Layer 8 of a small transformer language model trained on English Wikipedia (20 layers, counted from 0, width 128). Numbers have three digits each and are written without spaces.
A neuron's activation on a vector x is SiLU(gate . x) times (in . x), where the dot is the dot product.

Input weights of the MLP neurons that the questions are about. A number n stands for (n - 500) times 0.00087.
n20 gate: 616424512442576497527478543394311492394400517409305409575547462388655358450429329577701615569407642606612592477526355354411485445483466566460447475579280548523633563397569581515521430563542439500618588347557486479613512534586439402238389540585655533427494279242346480609555511464520483570537512474542350583448737497447365650547355539555402417576472453657443570480571484455566549370483
n34 gate: 569404664279542689375477630378454647535490517611376466456577525447662402344457448551401666523649550330670329525360573382559449697403772465407680373500570598445464628231486552414613451657507400362524526476497383568317464452439601560522313533460347471339500436548186573416730500652651458648497444487434550497525660301251369561538305395355568657507629399618354485673363526462472518714668
n47 gate: 542684560497563352509314513601605548553441704558478633343542627490415689468384587666469578421392442507524644494465312657274513361612534537500435466532426389292561608262403512597494491550441488432734493417444624491580503478565570587549453376566347622445503560572409472372600525409494449389520584417559548458596439578469456490318329838548487529745703579454454670587423585338506338470574
n51 gate: 451559526518530541420536530602578405662355386585573463514466568629399444382461276444488366521520457582479393472460481793541463392426617467508489426576364514467503418475497340386602458330362345606451553620497475443298548576349479597595607588426494506689395577538404417500532600471442489430544399505462602609361441526237490613482492549543459605647502530430595274511537490388552583646573
n52 gate: 735528416367602400536416341512429448456380422595571439523661517407555627579584642537604531580407467328594326567497537303515609426554635439670733466692530603582512469578284530385397503434527303549403547563405314435555510715448255696497509620555494235663493491583462433611518416421338535619606531541590634485517410474478580601305622329558568524613720526487303588509564530516326528450525
n61 gate: 745533500377494604342620481377406518503497610631396566422375519339686691583627488703494557456494542398562389600417450291567404569580584622480599463500474477613468682516302500282466480435329489413610530641528654358543399424484444342415398412732409245579696575412339621463611543523467553460370560568328462587531702532518538309507378439410636376430495497562370447565336442482525557490463
n75 gate: 408608559350244458632307588445546671728578465554388790333428500412478546488420549607535444479480554472618480513573553567448432411616509506419315573493568626545563528540425482604609343711531458557494393680305375515398473538365570392575545635434503421420466431563412428451491746530454589439491455578534617535421513375500619409614464466484336454526280367359539524597397640393419139400462
n83 gate: 537373481481455462570629722460204537398755698402296469393574550416548390493607542334544656600614580429466359635565626515533434716444487290516667353435634566625699497670715513594570354279596367536621504643482443510619665369602624673530608513558611660558526456580468546324531410540425617649497632668467735476627431420651639206801618460623557464493401404485494395465480585497549370720545
n100 gate: 491617640416547535675545398466473572524560399506281512343646479503541416522509339520503717694439543471546485584555507520508534521533519544442642564592480428636536569685569584570540421467588461519677570793404445374451460424615583653704348528434622547528335581384294395605622453369545603388372523495594546529535520407608537636467300394668397567376634535519677593670520609565676414554580
n153 gate: 503513576500520551474381472414422495351470533698494479330524461419556702523513377744461551355232438313576547575492433365536643472514393576705571438283529491397393497429497570394401513470537464452468661603431455487414388478440406600413514389407545500441491659500607494651407516506541522627482337351590407535498334580350428367485517537575453590497505495378460606434565456631379583494489
n172 gate: 553530614503472464577540608596606624424461494625331445399373493386459674579503320481658396441517206536581404401541555503606412506500523689495590615512508535419602440474452410367462535534559534415419515561458660442332428486485518458500565484620465425590634429674455545480484475620383355717445576549221390582523288670522609331636546371497573595570557485366459422466414611567424498422414
n196 gate: 624592411447561583365701395450376182297472420551585483606513725580564500409627611554675485592486558377497591511313447412260587691524478439477431545633570558458532402374388464459503493402405406558559537424524376461545596390283414377221430391537482637414604426540227602766568613369240451352565620455357421497335452318538549612450511380551508592465472386637372564608512210368395697452455
n218 gate: 550564491454560578503570623546610435565551508567292445527426533410428356489473475525525466659543573506402511629515316577391541468641515336458503341658370619523445492605429583452615551486414413636648576461560808309440396561376756464616339505609538515515548434474523514545517573639452589517400555377527485599551492476550447588537512541511543351264443572404461281477452513525344416780450
n223 gate: 514401475602345483334481269500651597483520533514397641475506697650471416560320426546395471307637437468577507670330434474265623537382420488590402642399516444433528617542507395691488344473391594465729439383503469374071286434678308511589806624419476486386454497303378571517493344574515500407547464453553535673356632595338446573430308598700416424594506420596525637426690566440520540607463
n256 gate: 415687497363397575351431451388691387567415500519574641220462529681503523461581425544589401344602563571628533390512384540557387442560456428517466552404546449713598398500603514448527517521516500390575494536448537616147534420491464542615627511433373542192381652386403436533700443509444460518438719701490434465549524509453466509833429645497370596542391440554445552554432480352470545368357
n257 gate: 460440503476468349645515384658493420471682605457386460722525545434481438545311334642486503391559526429491663619661541486389517371459462488657513596562524560481625417480494503688477349410450580537516613437695481371440523491536576486443347515386493619299412336277526410490401557500523458437464231465449484599459509400406545355620545603466024344595452732273465404475587745551538457415383
n258 gate: 518583460562403225365564291419535402405337524588628451671405686670569706475526581516494489440493377373480459503490394515417542318514515522509567610430549432557449500532398599674442320316536352868517438547544300277520570600504544518421500455657514504350615559523177299565553547475437438661449496287615297530309517528480362574485431553490408475473652503518398686615565500744323712446463
n269 gate: 486603616709462524497574445200403386551364473676562546289343506418520445462471690411564559332458440591595473383475398329750535448642419522566514595486516703615446645679476471587642310439529525560430635382589580481544535671405434624249622371746427385546478477379517490589540322557587548571265570732199662348605424461477526598507441550583485529348569698468544609564385529609435624330349
n271 gate: 519411591612524390419444568576434428451634490374371689467595406534492447483530503590396576417452484533470510419628506494605411731616566512486516475511488451495604370455588434603523608601516411462566605644427297393573577375583475539473544542445611574548492613482458411474429452568615427492614534548519529432538670632645449540469529349475556447551425385536578442577594551423526412800666
n274 gate: 524570490765527526374408376518645512445458603513639553582400511458393637247543636509442458372500456397332357395553474585244372392632379628491272559347531619468337566263620488562438417594354542507490452413565398500360500503470274628476581528475533497550661447333445389789554484419529461340527448384415119560488418621459469527479375601311500542445509582452373736345559436390445481497596
n282 gate: 577575323409418560478530352438489543688471620516302497439368582431559708422362566505439491590495552492447550476459466425384382487466392473624563395291392357539466538432582572644590378489439534464544365490423444354442419554579503601467400525315532570408383564349450394540372573404516561578544284347547527571495557585582584413439537382543540507385685476483476562471530485500587416581552
n304 gate: 497539446503513372577455492519543586565553787581365538615568510512568604461495609407575497543575509503470461588442643598381488614424449399513550433228645524394495457636548460485373575618697430506464629584421423366543451503482563717367562484397529399399637647635568345446429638652463617414579615477429404435362387485726513451500574295475600711628446551589500446511414563444410481500486
n305 gate: 493490575613452569374616299610639416658465702399496459544463469386605546249614598585425397461339609649507644475428301351200376422723484561458174376428323548674340480413419619676370460500463542562669414507440532513439669352395575208452542460422740467518556554500532479630517400463453387472595489445378402616468445416366662417631525580582307487570552573504522699709607500235360552634230
n310 gate: 284519577326391614466413374597667333619500334415574532448288477529541571402462559446503336305487507493506434500673317572472462394382419551330500525446607552627460525429385463377726453431421567603720314272513443636320500377442316641583592724465470570294395532387602483477542494339517460364475390370386449357548455613449240643569350483423408528621549598423533556575166558428579649570497
n312 gate: 564616466590376497470536519299487595661487344444520659510562477413525590461448625435640476532480420271586568672295548640394540500449395273571763317477570618478598723589574376418535503484574613507576599564429471545699628623510541514547519494450415667536367478507400261484481579667511471624485317556551609625532625577591573367518552587438265551615616669452418548385428395497391498568097
n20 in: 479566350458513592606388494497354543497497377445451535444514403463620427586387450633658622574480285467575545506405376350429342378410349601594334452318511509506335497399492410428576417410503424564475473572503628434451333553532379446574475643402592563532583288352463630672516387503395398669597470583476404598574577453404436430627574479574427363497478602682426533396386400436525527404636
n34 in: 507450490421430478491221529325461549497671550569371503540482405462478345633424500525540593374448497412464478731529687486676431551509396439523375473546418583402500429320570452592388341243387462536453493673551500527459610462536718710590525476534422631536278460449452315649667359460534487456441503433537621491748649447478353595430371364546387607531614532614660738430382547573694502776563
n47 in: 485651677469658596638408494535613588494509613624517689482555482425289543545342580647408621513369488612516592546521573643444485468417513550614544420632315371423500688521509454607422630534527556372534573616383674551610494390515482445557452449580415651491415572474374557342472483571528500353583596489521609600586581601525575624333459500478512578761656526561573607648613473326577402479492
n51 in: 470464406582422589425524452446644389551347539278549525435399510574536571584524635442401420375644395575565574417500516583559465311534353560469447500477697630528397399538352516588485725503574513526659551531667583463450506285506430373482427612489535512450683473471534682545618575524350549567471607542652509495523486465644612433590442592437619330562366433596606667407481476562455513371741
n52 in: 354494550487495474552467535448580550503344388362607511604472441440252440611353593362471566468515557559411366447356312541413781485416365516538383609551481521393611503533544544556576390497436427494486283512710535666473646449575534413482454563576622657518478331314445421532421394527605288460519450612374611449387276361489388368561450500424447339264428534488423568488467481543485524515606
n61 in: 303403455407560618658449536551549549503360236444585468381497521432544549508594408494585649447345441465532461518666521676520460491473563407481469426515551650432625275494701466596419511712541580416503586396401512587350635453730532442582482554486534484442196459788584704503512562497402545435492361492623568361486369584676520549497634553532323615589474424386705593461348606488491462548488
n75 in: 303486569322565617656397512483500659429509430628566620215469510381397369676545524497418394500656576560520500491579787571631371473468406530566387586543399686658662520600414428648703520606333588515436380541402584727455449564475484358478541559486575653573406446598541598494540689583458500483541459476587613526404601359604528457458416438491560447456365425572624459529593417418488336516480
n83 in: 516316625470559479552584618427281515407626640471500578468553628413628483509650497372571560669509541474515537761516593376572602575540436378472643348430468526555543449608617653438622450365545409583588635558676500520543475452561715622413601590636582604323706554630386534377530497702497606536606676596425456509475253353627491262659538510661493664485354514471522398503611658561503416474433
n100 in: 306380555746576483451335463524578508514597506379541580383519432575378580460574443511556481535436473406311440385585685628425527581417430469429388316383427434497410544462468489619490376563608693598607558443345436382417512463423644564497460503497328491430358489418557342603569719458422462415468463445557359544528321438425497450387343500306469358687588586367568500668516535597634424545562
n153 in: 426378399360380532446605612528608513563400589584464511660550541577595532402472462324536332545492562523508530599564682464536396489586633440538494547430466415659588359419380459378478536514412586362487474495579751353532306428452433474603468592503370586542583437512557544516619497514358492425561579473326503458402338517617434450402552282729608495570438414520411343597433472511386593535503
n172 in: 568661732537591428554621716421585390345550417524420553533402546474462367687465461520575491583622432497430445547516509631426505466466581608336427500602520495648604482511573490344635463503599466478467640355505529551640326436654626371506568441503548627449566500692393629524467454394484439621510523454376562682512421554533443565445497497500630524567477623608455548372603402513557496517552
n196 in: 573471511457534648582408392348449564671307450493684315451413453613539587323628443490584485246640362543500540625421519606387270588573448528744465806356404517387668348448389368521476497457472636615444782580507551603309568576465719579606377494494490404510387610469607587473536395395462706454466399454613414513567477563667472652636446399455349469454697552337494525793674484726380470454474
n218 in: 284244485327430540644479484443630643519655586396517582423367469308328562500474481553505341548375680384523402467548494423482475478484609458560514400483487722406518615612694480445451539514452629511677445443375563673462497430520567509523514325545589422522520524363582415429421497398608627529399468485543511605448574588449518520590519551511500551535476438370443462370433630424674421601444
n223 in: 448627457393523479550506531702506367652361509219661587588521484500719738529583540377461359306522420487447453422433382541520584290515421523592532497608479432479526515315354584526410550485746468500442371656782547564626516564375616265370534482312440510522411344461599472512431637610508569540647573449467436431444560448403579404616701387380583407589538604415438467774514497518488493434653
n256 in: 589534512535516514464511568489446452611488526467452341509522782624577456527547512347555576539551606425576441559377666334599512698535402586362473453419553457674573452382532517438556536637717459394448500445541372514510545601306660497728279688517443469500503528433409550477676422479308586451525513449494575438587609530394530391523583299466610623283518468593521444657305377468336580426457
n257 in: 343500751315550574523594448557574595367485608565439488687393524162468546601431368593686664430460497449514533549605469411523459424374390464422494347723385443467578512730497568548585511633494573503610619530482650463500423595619523290402257494564491545484382383265515449397479485748545506622444432492395444506525529647414418413560494522646377537569497560503588322446503528383648487433289
n258 in: 355398719486526678497485443545355397446550566634571362447342623242512637426651497466463572417465366460660468465601555438524477688459572474541657616552542328635609561461471815426500608424500620539491443472361599521496607596602615375507440339567574450321510631406503678269466363536592449472453619584463337619523528392559405542629436543350500464453478615510483557613514506491705788446391
n269 in: 596629440649564402313600321444319434460395539527523487545437561590590457469563576366579468420601551360374470507402595277593723550434461485573507653581535434543466621551166413426566353553628433579325683405668443281588443620534521539302454562579385472456664516602510480625631545407553530601445596415337619407416439407503528623333493548449571454379613754720371362635556275618260642416458
n271 in: 477535624570640529523425553507507491476452447587498739383553419652425456502620589678483649471320532313389381393584419503470440478531524520480498292532493606438545486515495577376456553585389395472593588589570480437663510533495433546330500532374488538567456488234527357565549538581532461369640573496492395409528465538495541498436385518390388471569532496451524565437497523495437473495538
n274 in: 577589370577516433478444469527523554511523455356402566521495347584417515468430554555487633463410456533402469265716474413340595425562482510476385610512459670624532602430306455524441683693378458524503506503543517551470442587615369427440554427599636497535515242409474486506506648299492362483463328518590438417317514713447329456431592604475313540455388386578430588463696458361543517621595
n282 in: 598583435465541611460566436389514511646411577485386434426473651485536624533377635407467528606514505410552523465435535421427456443414404442604580407421440417542489502505570489543574487456434576415562408565474479489511464502483530510436421473274519567469428584288615472540418618488564645597544268386621546539492594490573469466482555439498520570377665466512506525519550297540542503527558
n304 in: 584597588532527315596444379485614620420513439572388503466482486439425561577610497394469622500535434440620438559459568541611597559524471397742489558374487433351463678577744470529565606447542398503363526505444454440544588582591474709523548470420503582486627526515551452516487484639583459408512598547494390611517359494670611506444576316627612558553519464477417257593473380394460508457695
n305 in: 357542438405480512607520537405460383399509748506525521506564538467536553208677603335519454611497639425570451540356331467523481398442411553356623333456442593730330597324414511392500315686347458471563393409631590503464722464449523308269460382376556445528636491528500448534533392440419506425514628449378500447378437459587457465416522697444618726548546436697458438518503409606488620403476
n310 in: 462530484444600530489655457512537320384464614440559594436552406510538434328471322538411434463506421671488497374294518483603487543473456497497541415706361227413235415412509497526231532530557621513587665527442645568560525482528549471682494471497531484500558518608464616512647485592538380572554529637503616597362708431640643616433556636515546304422431511760361519612750455600467403568509
n312 in: 341485596580509485459353422438323503644407488384408551441479478470424453364369537584519473425589600470428628538366450636658396318224356563463474436478375471543509581381700485530568571522461639322632593364475421378533449488568533337294444444302487480353319301429419450456467549542373563555506413446605471684610622484415538307524532523370249512466489624381622647367612526763621428348451

Each question shows a token from some text and the vector x that enters the MLP there. A number n stands for (n - 500) times 0.0048.

"third ": 563505458400739504392507537487593464477353482412480382609479446429387580691496474444480473586498423331643586503364512621584447451471540598522481455434512300588378607604539501552538579579550500566476670566616522536471632550357430537547537452585558546419516612592442495503589609525459506514409525485470372744365633488619376407459540530526588513467491312564558448583526368491507509518404
The most active neuron and its activation: n304, at about 0.14

"Notable ": 386538474624518758470453487411525548456550603563590550433464538467240486596568512590437396482429507520672607600405443455426471368412611542424535562480437530445460566504550590502518606458352483307466534401391476628455543415601516468522516348419477535913379419347566619483391511577432684535385588545544447692481547491395556508449445447528552532486367467572443506378227463593534625716623
Which of these neurons fires most? n218

"un": 514468513601718572580393654519569590472577666493586545504579581473443500580668474507605667545543353492651393526622570527653358574485492542535312536388500516558507404540516593309536501373589621494334430384616483524517520466356478474479369477462531490411620465472412314516418554565393643495523604390549550662503615490522490477513473523486590582549606464705438463460447447545492366389442
Which of these neurons fires most? n304

"- ": 375400490527738616435292493650570499481502621570607465436433419444496287512552545472504443448528462497432479496545561518479457596430547531475543438472508459585591489439581573469693642551448571429503452408569406529452469507539435495409461559461483436578480448453355654414525554490524647487497503559493455492521456514554391446481242541379463375554461608420524554456623542547406849547517
The most active neuron and its activation: n304, at about 0.092

"\n": 578563338512759485508584415573528530472520488516598485450510333478491484463608490457482665474439515529484353487432603403413450476473543413476457500489449483469556525463488587426428474524465579517503533482562521505554495456599525482450401478537474504531533516493356524412454599407490449507470314463552555462549479503487559551511623453430631420520386487529555599462471485390387911418497
The most active neuron and its activation: n61, at about 0.11

"ions": 439477587526531663449429428438502448456598490563520467651564416526452636379296514491548518479464446510580533559540461413459655560377488657522480361611499421580424601475492546375488480521464627634551369556449628587719449473559432530596577421470621540512501405480547596468479490544560511489309538733584463367517534577426481425491477489403510520548557272833343412463460545339513482471511
Which two neurons fire most, strongest first? n20, n310

"ang": 543509508542413556565464501509629568357630465513547419534574490700498455640562537474474407569365489558671412386488654444437567499420652335564494574464644431536488451471484532421520440528420421624459387424540412487499510505437442600536535532588447574489545552556586467392554534454531548408527695518486573447632577497535497390451733516509548254536523371545524390529492468535542328361546
The most active neuron and its activation: n312, at about 0.3

"itation ": 466483473477649497317519500410493486517342311517479603581489624464417642462579491525443442560507545374581544502575518527458700636445496382474526438490762462450602557372525434480563402534537531504424563532546529473479457573361517517369421447506374524726612494455464620590402476392555493471517498509379370462484411466567553357533333542502529522500385435545390525540498471553432803397392
Which of these neurons fires most? n269

"as ": 514532475413648614556601399477630514489460596496658433480508588580475572591557459569572562583585570429406445602339505609537444460466472619524587365460362659593366548561604342381467495322501581598574592312542433614509490397466363605427370565577607293479436608517536614531561448460540379523522333543431508410530471592469490514518629556389407419611448590660568570502486450553420685585436
Which of these neurons fires most? n310

"uel ": 512529519572731644466517569493523441388370291563452558621498700533415539504621439405596560543532602390484547571463711515443513555493491560505503479603494587413481352481572480403427493515531446568418514398510499506357340496540517360408561452552681498552500371603467546482462459543442433621526495631547542600438373587509444514488483584605569729328667481508497579444727490471453663535456
The most active neuron and its activation: n172, at about 0.59

"ant": 530452510567552606586419573571539588429475483514469380615545424535385370418476483456500472497460532619679439553478520431464551520421523484499495563425510549492547641494586545536575495514601443575487501609489614552498450482475582524556578502582540629409638469500663523497561468532407511504604635525455361487722689391482431554485413561492453467581522588608510378560560595491628221425481
The most active neuron and its activation: n20, at about 0.24

"pro": 662461495556661383608436485599469630484370523589573551519468382560521619562626472354622692531535461527447486454601549727551524581493548463698463583428610500459496518649487484530421571630544509471534455446609536550574452442563457540490395406502611438555490380423455428568674328603365547537551512650465535634507490571459485360539460528442553480470613422581635544386443497500508338516422
The most active neuron and its activation: n304, at about 0.17

"in ": 502425452438542382447601660444548568465456545542591535487497646499468520543403668482504515458480492570431385633487623589563563312573484526500506613508512421707449560572474347550517529340345469539508490449513528525556442486556458450441474630447545474257618445593677532543468601510491420508547379450581490449513522401513453479495420582443452478430620433483490472492601363558506779391676
Which of these neurons fires most? n271

"a ": 432429392655643566472467522590490318452398537487485495487474653539464417647459389404509659531522601401526508454576446573571333498615378601541469427546394508380383544442555404348496508433529541556515527568447593476474496440527480410488521527396535516553463414446466525424542633322605585522380527389661562501522543478517467528481517469355390354526657426738553570463544357507439718503439
Which two neurons fire most, strongest first? n20, n83

"les": 716598393542581592448626421414521497487495613495632490561557385621481412590415344433476372506624583479553498582409640423603623485437495669539492430497475478536526481585491450501380603521565791533514379335505552568519350479614561533680499361531522507449565416361399340490521674523530606454462500653550544468534598525517397595472504416376485557472504446453588448502481553644616274526568
The most active neuron and its activation: n305, at about 0.18

"Tur": 488527400409537345624452470393495503396573538478628556518566302554484385619479451438506487564624599493451488635483614439637501701439413518519541507501470585428318669614487387532516639534572546481471524534495477489559391368499476542612525375443399350568567572442538434482544465472395519498543470462420547481509609595403406542488373557443615548467510398486516506650650535401526273568492
Which of these neurons fires most? n258

"A": 493638526463536518635285571461463454439458597404683427507604444535358551569552653528519544483537579500457565469617541554575551471464662502633566567564418483518507480571487429425508545504368503496551494431465532438480548558425461470605582490416491351320474550446445331493545523365519609515617607454262476505558566545462463339489553392399612473417651421628402489347448347382322423535446
Which of these neurons fires most? n256

"of ": 322461534421433469430535607553573438505406551479532490391488491567444520600471502508535443487571524466422509464447611496480548387393592632483436594546471522661462603428459549578383563401361361440455546498460484605495474442604592398316449466565495520450667645447493501602507488573539529591555455588460587320487587365546592566513430428537494602565663532623656481406491450568614806530553
The most active neuron and its activation: n269, at about 0.15

"'": 508510566663483383532470543555523437475387501555457472455562637434401571623597539388565555344453450430465386544552603551413531592491507528485386527397422405641479693567496497220591514573608736430353451467596558565499576555378597417360694539600616518508560522632439420514606441561474567612539377498592499509491658489558530546453729604507433610476519367596458455597616464417608514522701
Which of these neurons fires most? n172

"6": 527660650618725371339524429464386575390559514501380488547585410503506672447500520500553463488507437500441486534665563447465510446379658647469520583464483575469467654563446471535578513454480468488463531596548479538460532495344486467503477511350670605401452636501755465452497527428510505469428536421462518428358508461531510476465656441295549391571562401620537514438485592412264387520446
Which of these neurons fires most? n304

"S": 455709514542475441628254526642454514365428422375650367545617347468498563540561436571582535509606571526569591553441548445535510485454530512643463444507514525555373486504548573575514439407498523387492543397398584495568629467489530351572530588506371564521539564495536315323528482637528483494508537466305537565534527483574446516472399533443494471410501566513381553406442352510505481494505
Which two neurons fire most, strongest first? n312, n47

"te ": 430481428642574644505435547493560501428328460503476569499472734523593451547492556373505315500439560524491504494418569471461474535431617606481500589578604570476511495527475423571351467590489402506579407586630444390449434491605494442501499435568531619504539344482459512631582554418388627502539473492597405468476407468538551482531499542518417509524576502637458552590516360520524822575523
Which two neurons fire most, strongest first? n274, n223

"(": 684378449517597592477499578493572676478388593533437448430476602564636505559575559467407529430720525547365489395481509533544602486486622389573543485466535451581518495456382655518563483449579586465529465527569603488468458503538632564460451552367422578603449553436540460467460468490590389380429415500567559479398644495505438487442605514357436552465479523540554546450695429523499795509505
Which two neurons fire most, strongest first? n282, n223

"the ": 559443465516517550447537548397474363419494522513506495560486426510401528515463462585432436597540365534468583486520608550509547485563443752447478538427449513454459537463622462398575483535530599579589457503466603431424471398440523558439396485522488553493535601526553462263508548520558495413526539449485478518443444463393505492451469502525437441485447547676598556445487352539415872482480
The most active neuron and its activation: n258, at about 0.1

"Ad": 601482505508587505650415612472455439556486602517550394511538385384373505503542552443488550402536627603524562313549578620552426459405344412595550566463453530633717674546580460645495525687571518449433442497430476586583532510594534497549530492476646553623467585486477378523543524477648400506611547446537512406573559558382547517425412532509600357398460394616499567570477397522574296442449
Which three neurons fire most, strongest first? n75, n153, n47

"197": 349524599450709784465461478416569447435451533452464643490485313495588393522633599371461465490539514379595422561477468482477583588367543485494588625454515540394528521608564496455513569458617531441542588615525651445490470543583531544339266475524310560775407537659383531478338489405552320562546505548532495433438619633610388402428526461481392458466606538533357588559356497567479329440440
Which three neurons fire most, strongest first? n61, n312, n269

"Har": 507520539508536605724559617409373527370387508621554443433593429539376379479530580507518535549422475486534490447564520435550391572475510529518570576486375483466517710506480503668532440629429725442490552614466541528544573420599491594406621489487494528393507619527485267465459588568652466575542405517532486437437544573435521567514462452383534536618425564591465440637468535647625309478524
Which of these neurons fires most? n100

"br": 480398482462565669610422445484599460398491467506538555606545381375440283521445409492506463551493505432473477510472439515562575563460523251522502499540644522550450599608560421610451591564565558445524339605658423399401479505433600479416554514544664591280416396442629533568446424620466465429328535277593583454598435471512262440496527472447543453555532534577401357474467523565638315507622
Which of these neurons fires most? n218

"ard": 545487442491484549643513495416548576433474598518502439482536420540427387307414463486431359466573448625473503530399520494518466345390509538479493452466456743511463651480593594413431472585798541527536230515453580622562538537407494573491603504522470547518579540490557685718314652474497559517480525573568436380654600549337442428442563561474566575459552447764627384565606461556524413465486
Which three neurons fire most, strongest first? n258, n257, n271

"ance ": 533500388464594652430414508564508477480482344532527558560455601544489551477606481503597503539340593411581457573481520528473586564442478473607483511385627591477607533381485474513501530539521541534561557419498484482444446553448480538445478549629548494708519485454515689716490550437626495504602355467403432518380514474489514500491478500396579581474460393627317543556510344514571814360324
Which three neurons fire most, strongest first? n196, n274, n20

"decision ": 602540364600592668444446496617428629521428448585621595417517396477592480633588441538600518497463516560691513435598529548419490508521434361471522629614762693350618621433502482397420500492510590476522479544492523531538591600498489583469415477669446498713454547578548782573489463612444440564516463618490522518369495469458511491442478490561540495445509395594523372690398532653448699418350
Which three neurons fire most, strongest first? n61, n269, n196

"pr": 495615510507571366535347637567531425455508650476634499506445406385507471560439450532528461604429523433514576495557498579601563494453497400580428526509540750618553652653589367391581567540444498595530411372558457472448420620475582373574441578422531390620381405337685340592431490607511503373413546401662465447662503482464561363579688576630554518509462455595345495474502498445539430418495
Which two neurons fire most, strongest first? n218, n257

", ": 468393476509646420536529510568526549445418453489563626483434549610612511417608554544502659381563498497491546450411578391537578468456344527417554560424461530552417489436304429513438615485526482458501416424460560474541464591432493520501537528558615466597421638465504522451483511524371475449416491349436496575584478414459362545528602561450511583492521576549445490490454461483663854567536
Which two neurons fire most, strongest first? n258, n269

"vis": 672610448519620741564480599445576490333480473581417581498507346459509430616462502564534429416457453530609468424361502568624455553532500421526453661453530597454597470458541555533482492627521420557429561507582472519447413581300441489507569541614364463568571522456533479446365644513586438539469379610621470503479552520324408407493403438461519565606494561403578571400423519533610235524416
Which three neurons fire most, strongest first? n75, n305, n258

",": 646578467516644288449535497456442521515460629522348436518480663565660361534561593424570446487352364521530576596495566497399432592548369535418374522394596422492415462374284407432528562407492583579362451513514467446516543347574546543497469456468505588617449389600597437496506485464557482554530522505395443394446571502207486687396487432382470759578496556544561381411502463369642577395463
Which of these neurons fires most? n218

"k ": 459512483541678536493510571485521468467565496470673534481528710669550525523414450431477407440422592429526576501485558575459500469481583520617525579468688465536444563419426511382595548490277429560521533618607435471461589631505397432534626474509455557383597516541708520617532650545444494461568390518494471404428396439525512528445612447580508541428440455415375459638537424498388811458550
Which two neurons fire most, strongest first? n153, n196

"Holy ": 430604491601511615529686472572490572428567395551338503500536375553372476598473482448442517494431419449454423574496581583461564581486496617523553548338442587465492498536488448504625483634408567447421493527532598685475366576518468506458620435455508484413559430535512484577411560564583692479609473455462843464551442473609592527408523639662465777548329462556745526482628437502513531579418
The most active neuron and its activation: n258, at about 0.21

"making ": 496472496461585478483508463325490560547530491542615609579456505406334445713573585540614508567575550384706276577538520575537533419451345703576485369519296496548561523626471457497484569327357490634486492556506387416427508394518480467461410522446463402555457502442433350471506429421511541430584368556426494375403626481457522449474574419577402581545419330611501558391661396422483601556601
The most active neuron and its activation: n52, at about 0.29

"tion ": 491499426470573586373426570488445564480439340528554597559453591498473610585629450487552484581369552500537512563481418540401601528354509427545505409456839540459484479372450473424460520533468640624505470518585480493502489540472495493538403525587504631675539633495526518639560552444526531475602364413457426513343478481483550476483363455488626470484503430600468428614498358488528794424487
The most active neuron and its activation: n153, at about 0.19

"ute ": 322465424563620546359503574562484544514479337460611576623469575552563694514597384355488539533420419708461514483396481512423591449574379452521506570412605585517582593532519525487473535526489399600472462457539547413430491598381464407546664519544498581655602455347530597575554609520588590450619412544467501549335505503507563617486448405669434531416681527652494538662750413546523661524492
Which of these neurons fires most? n223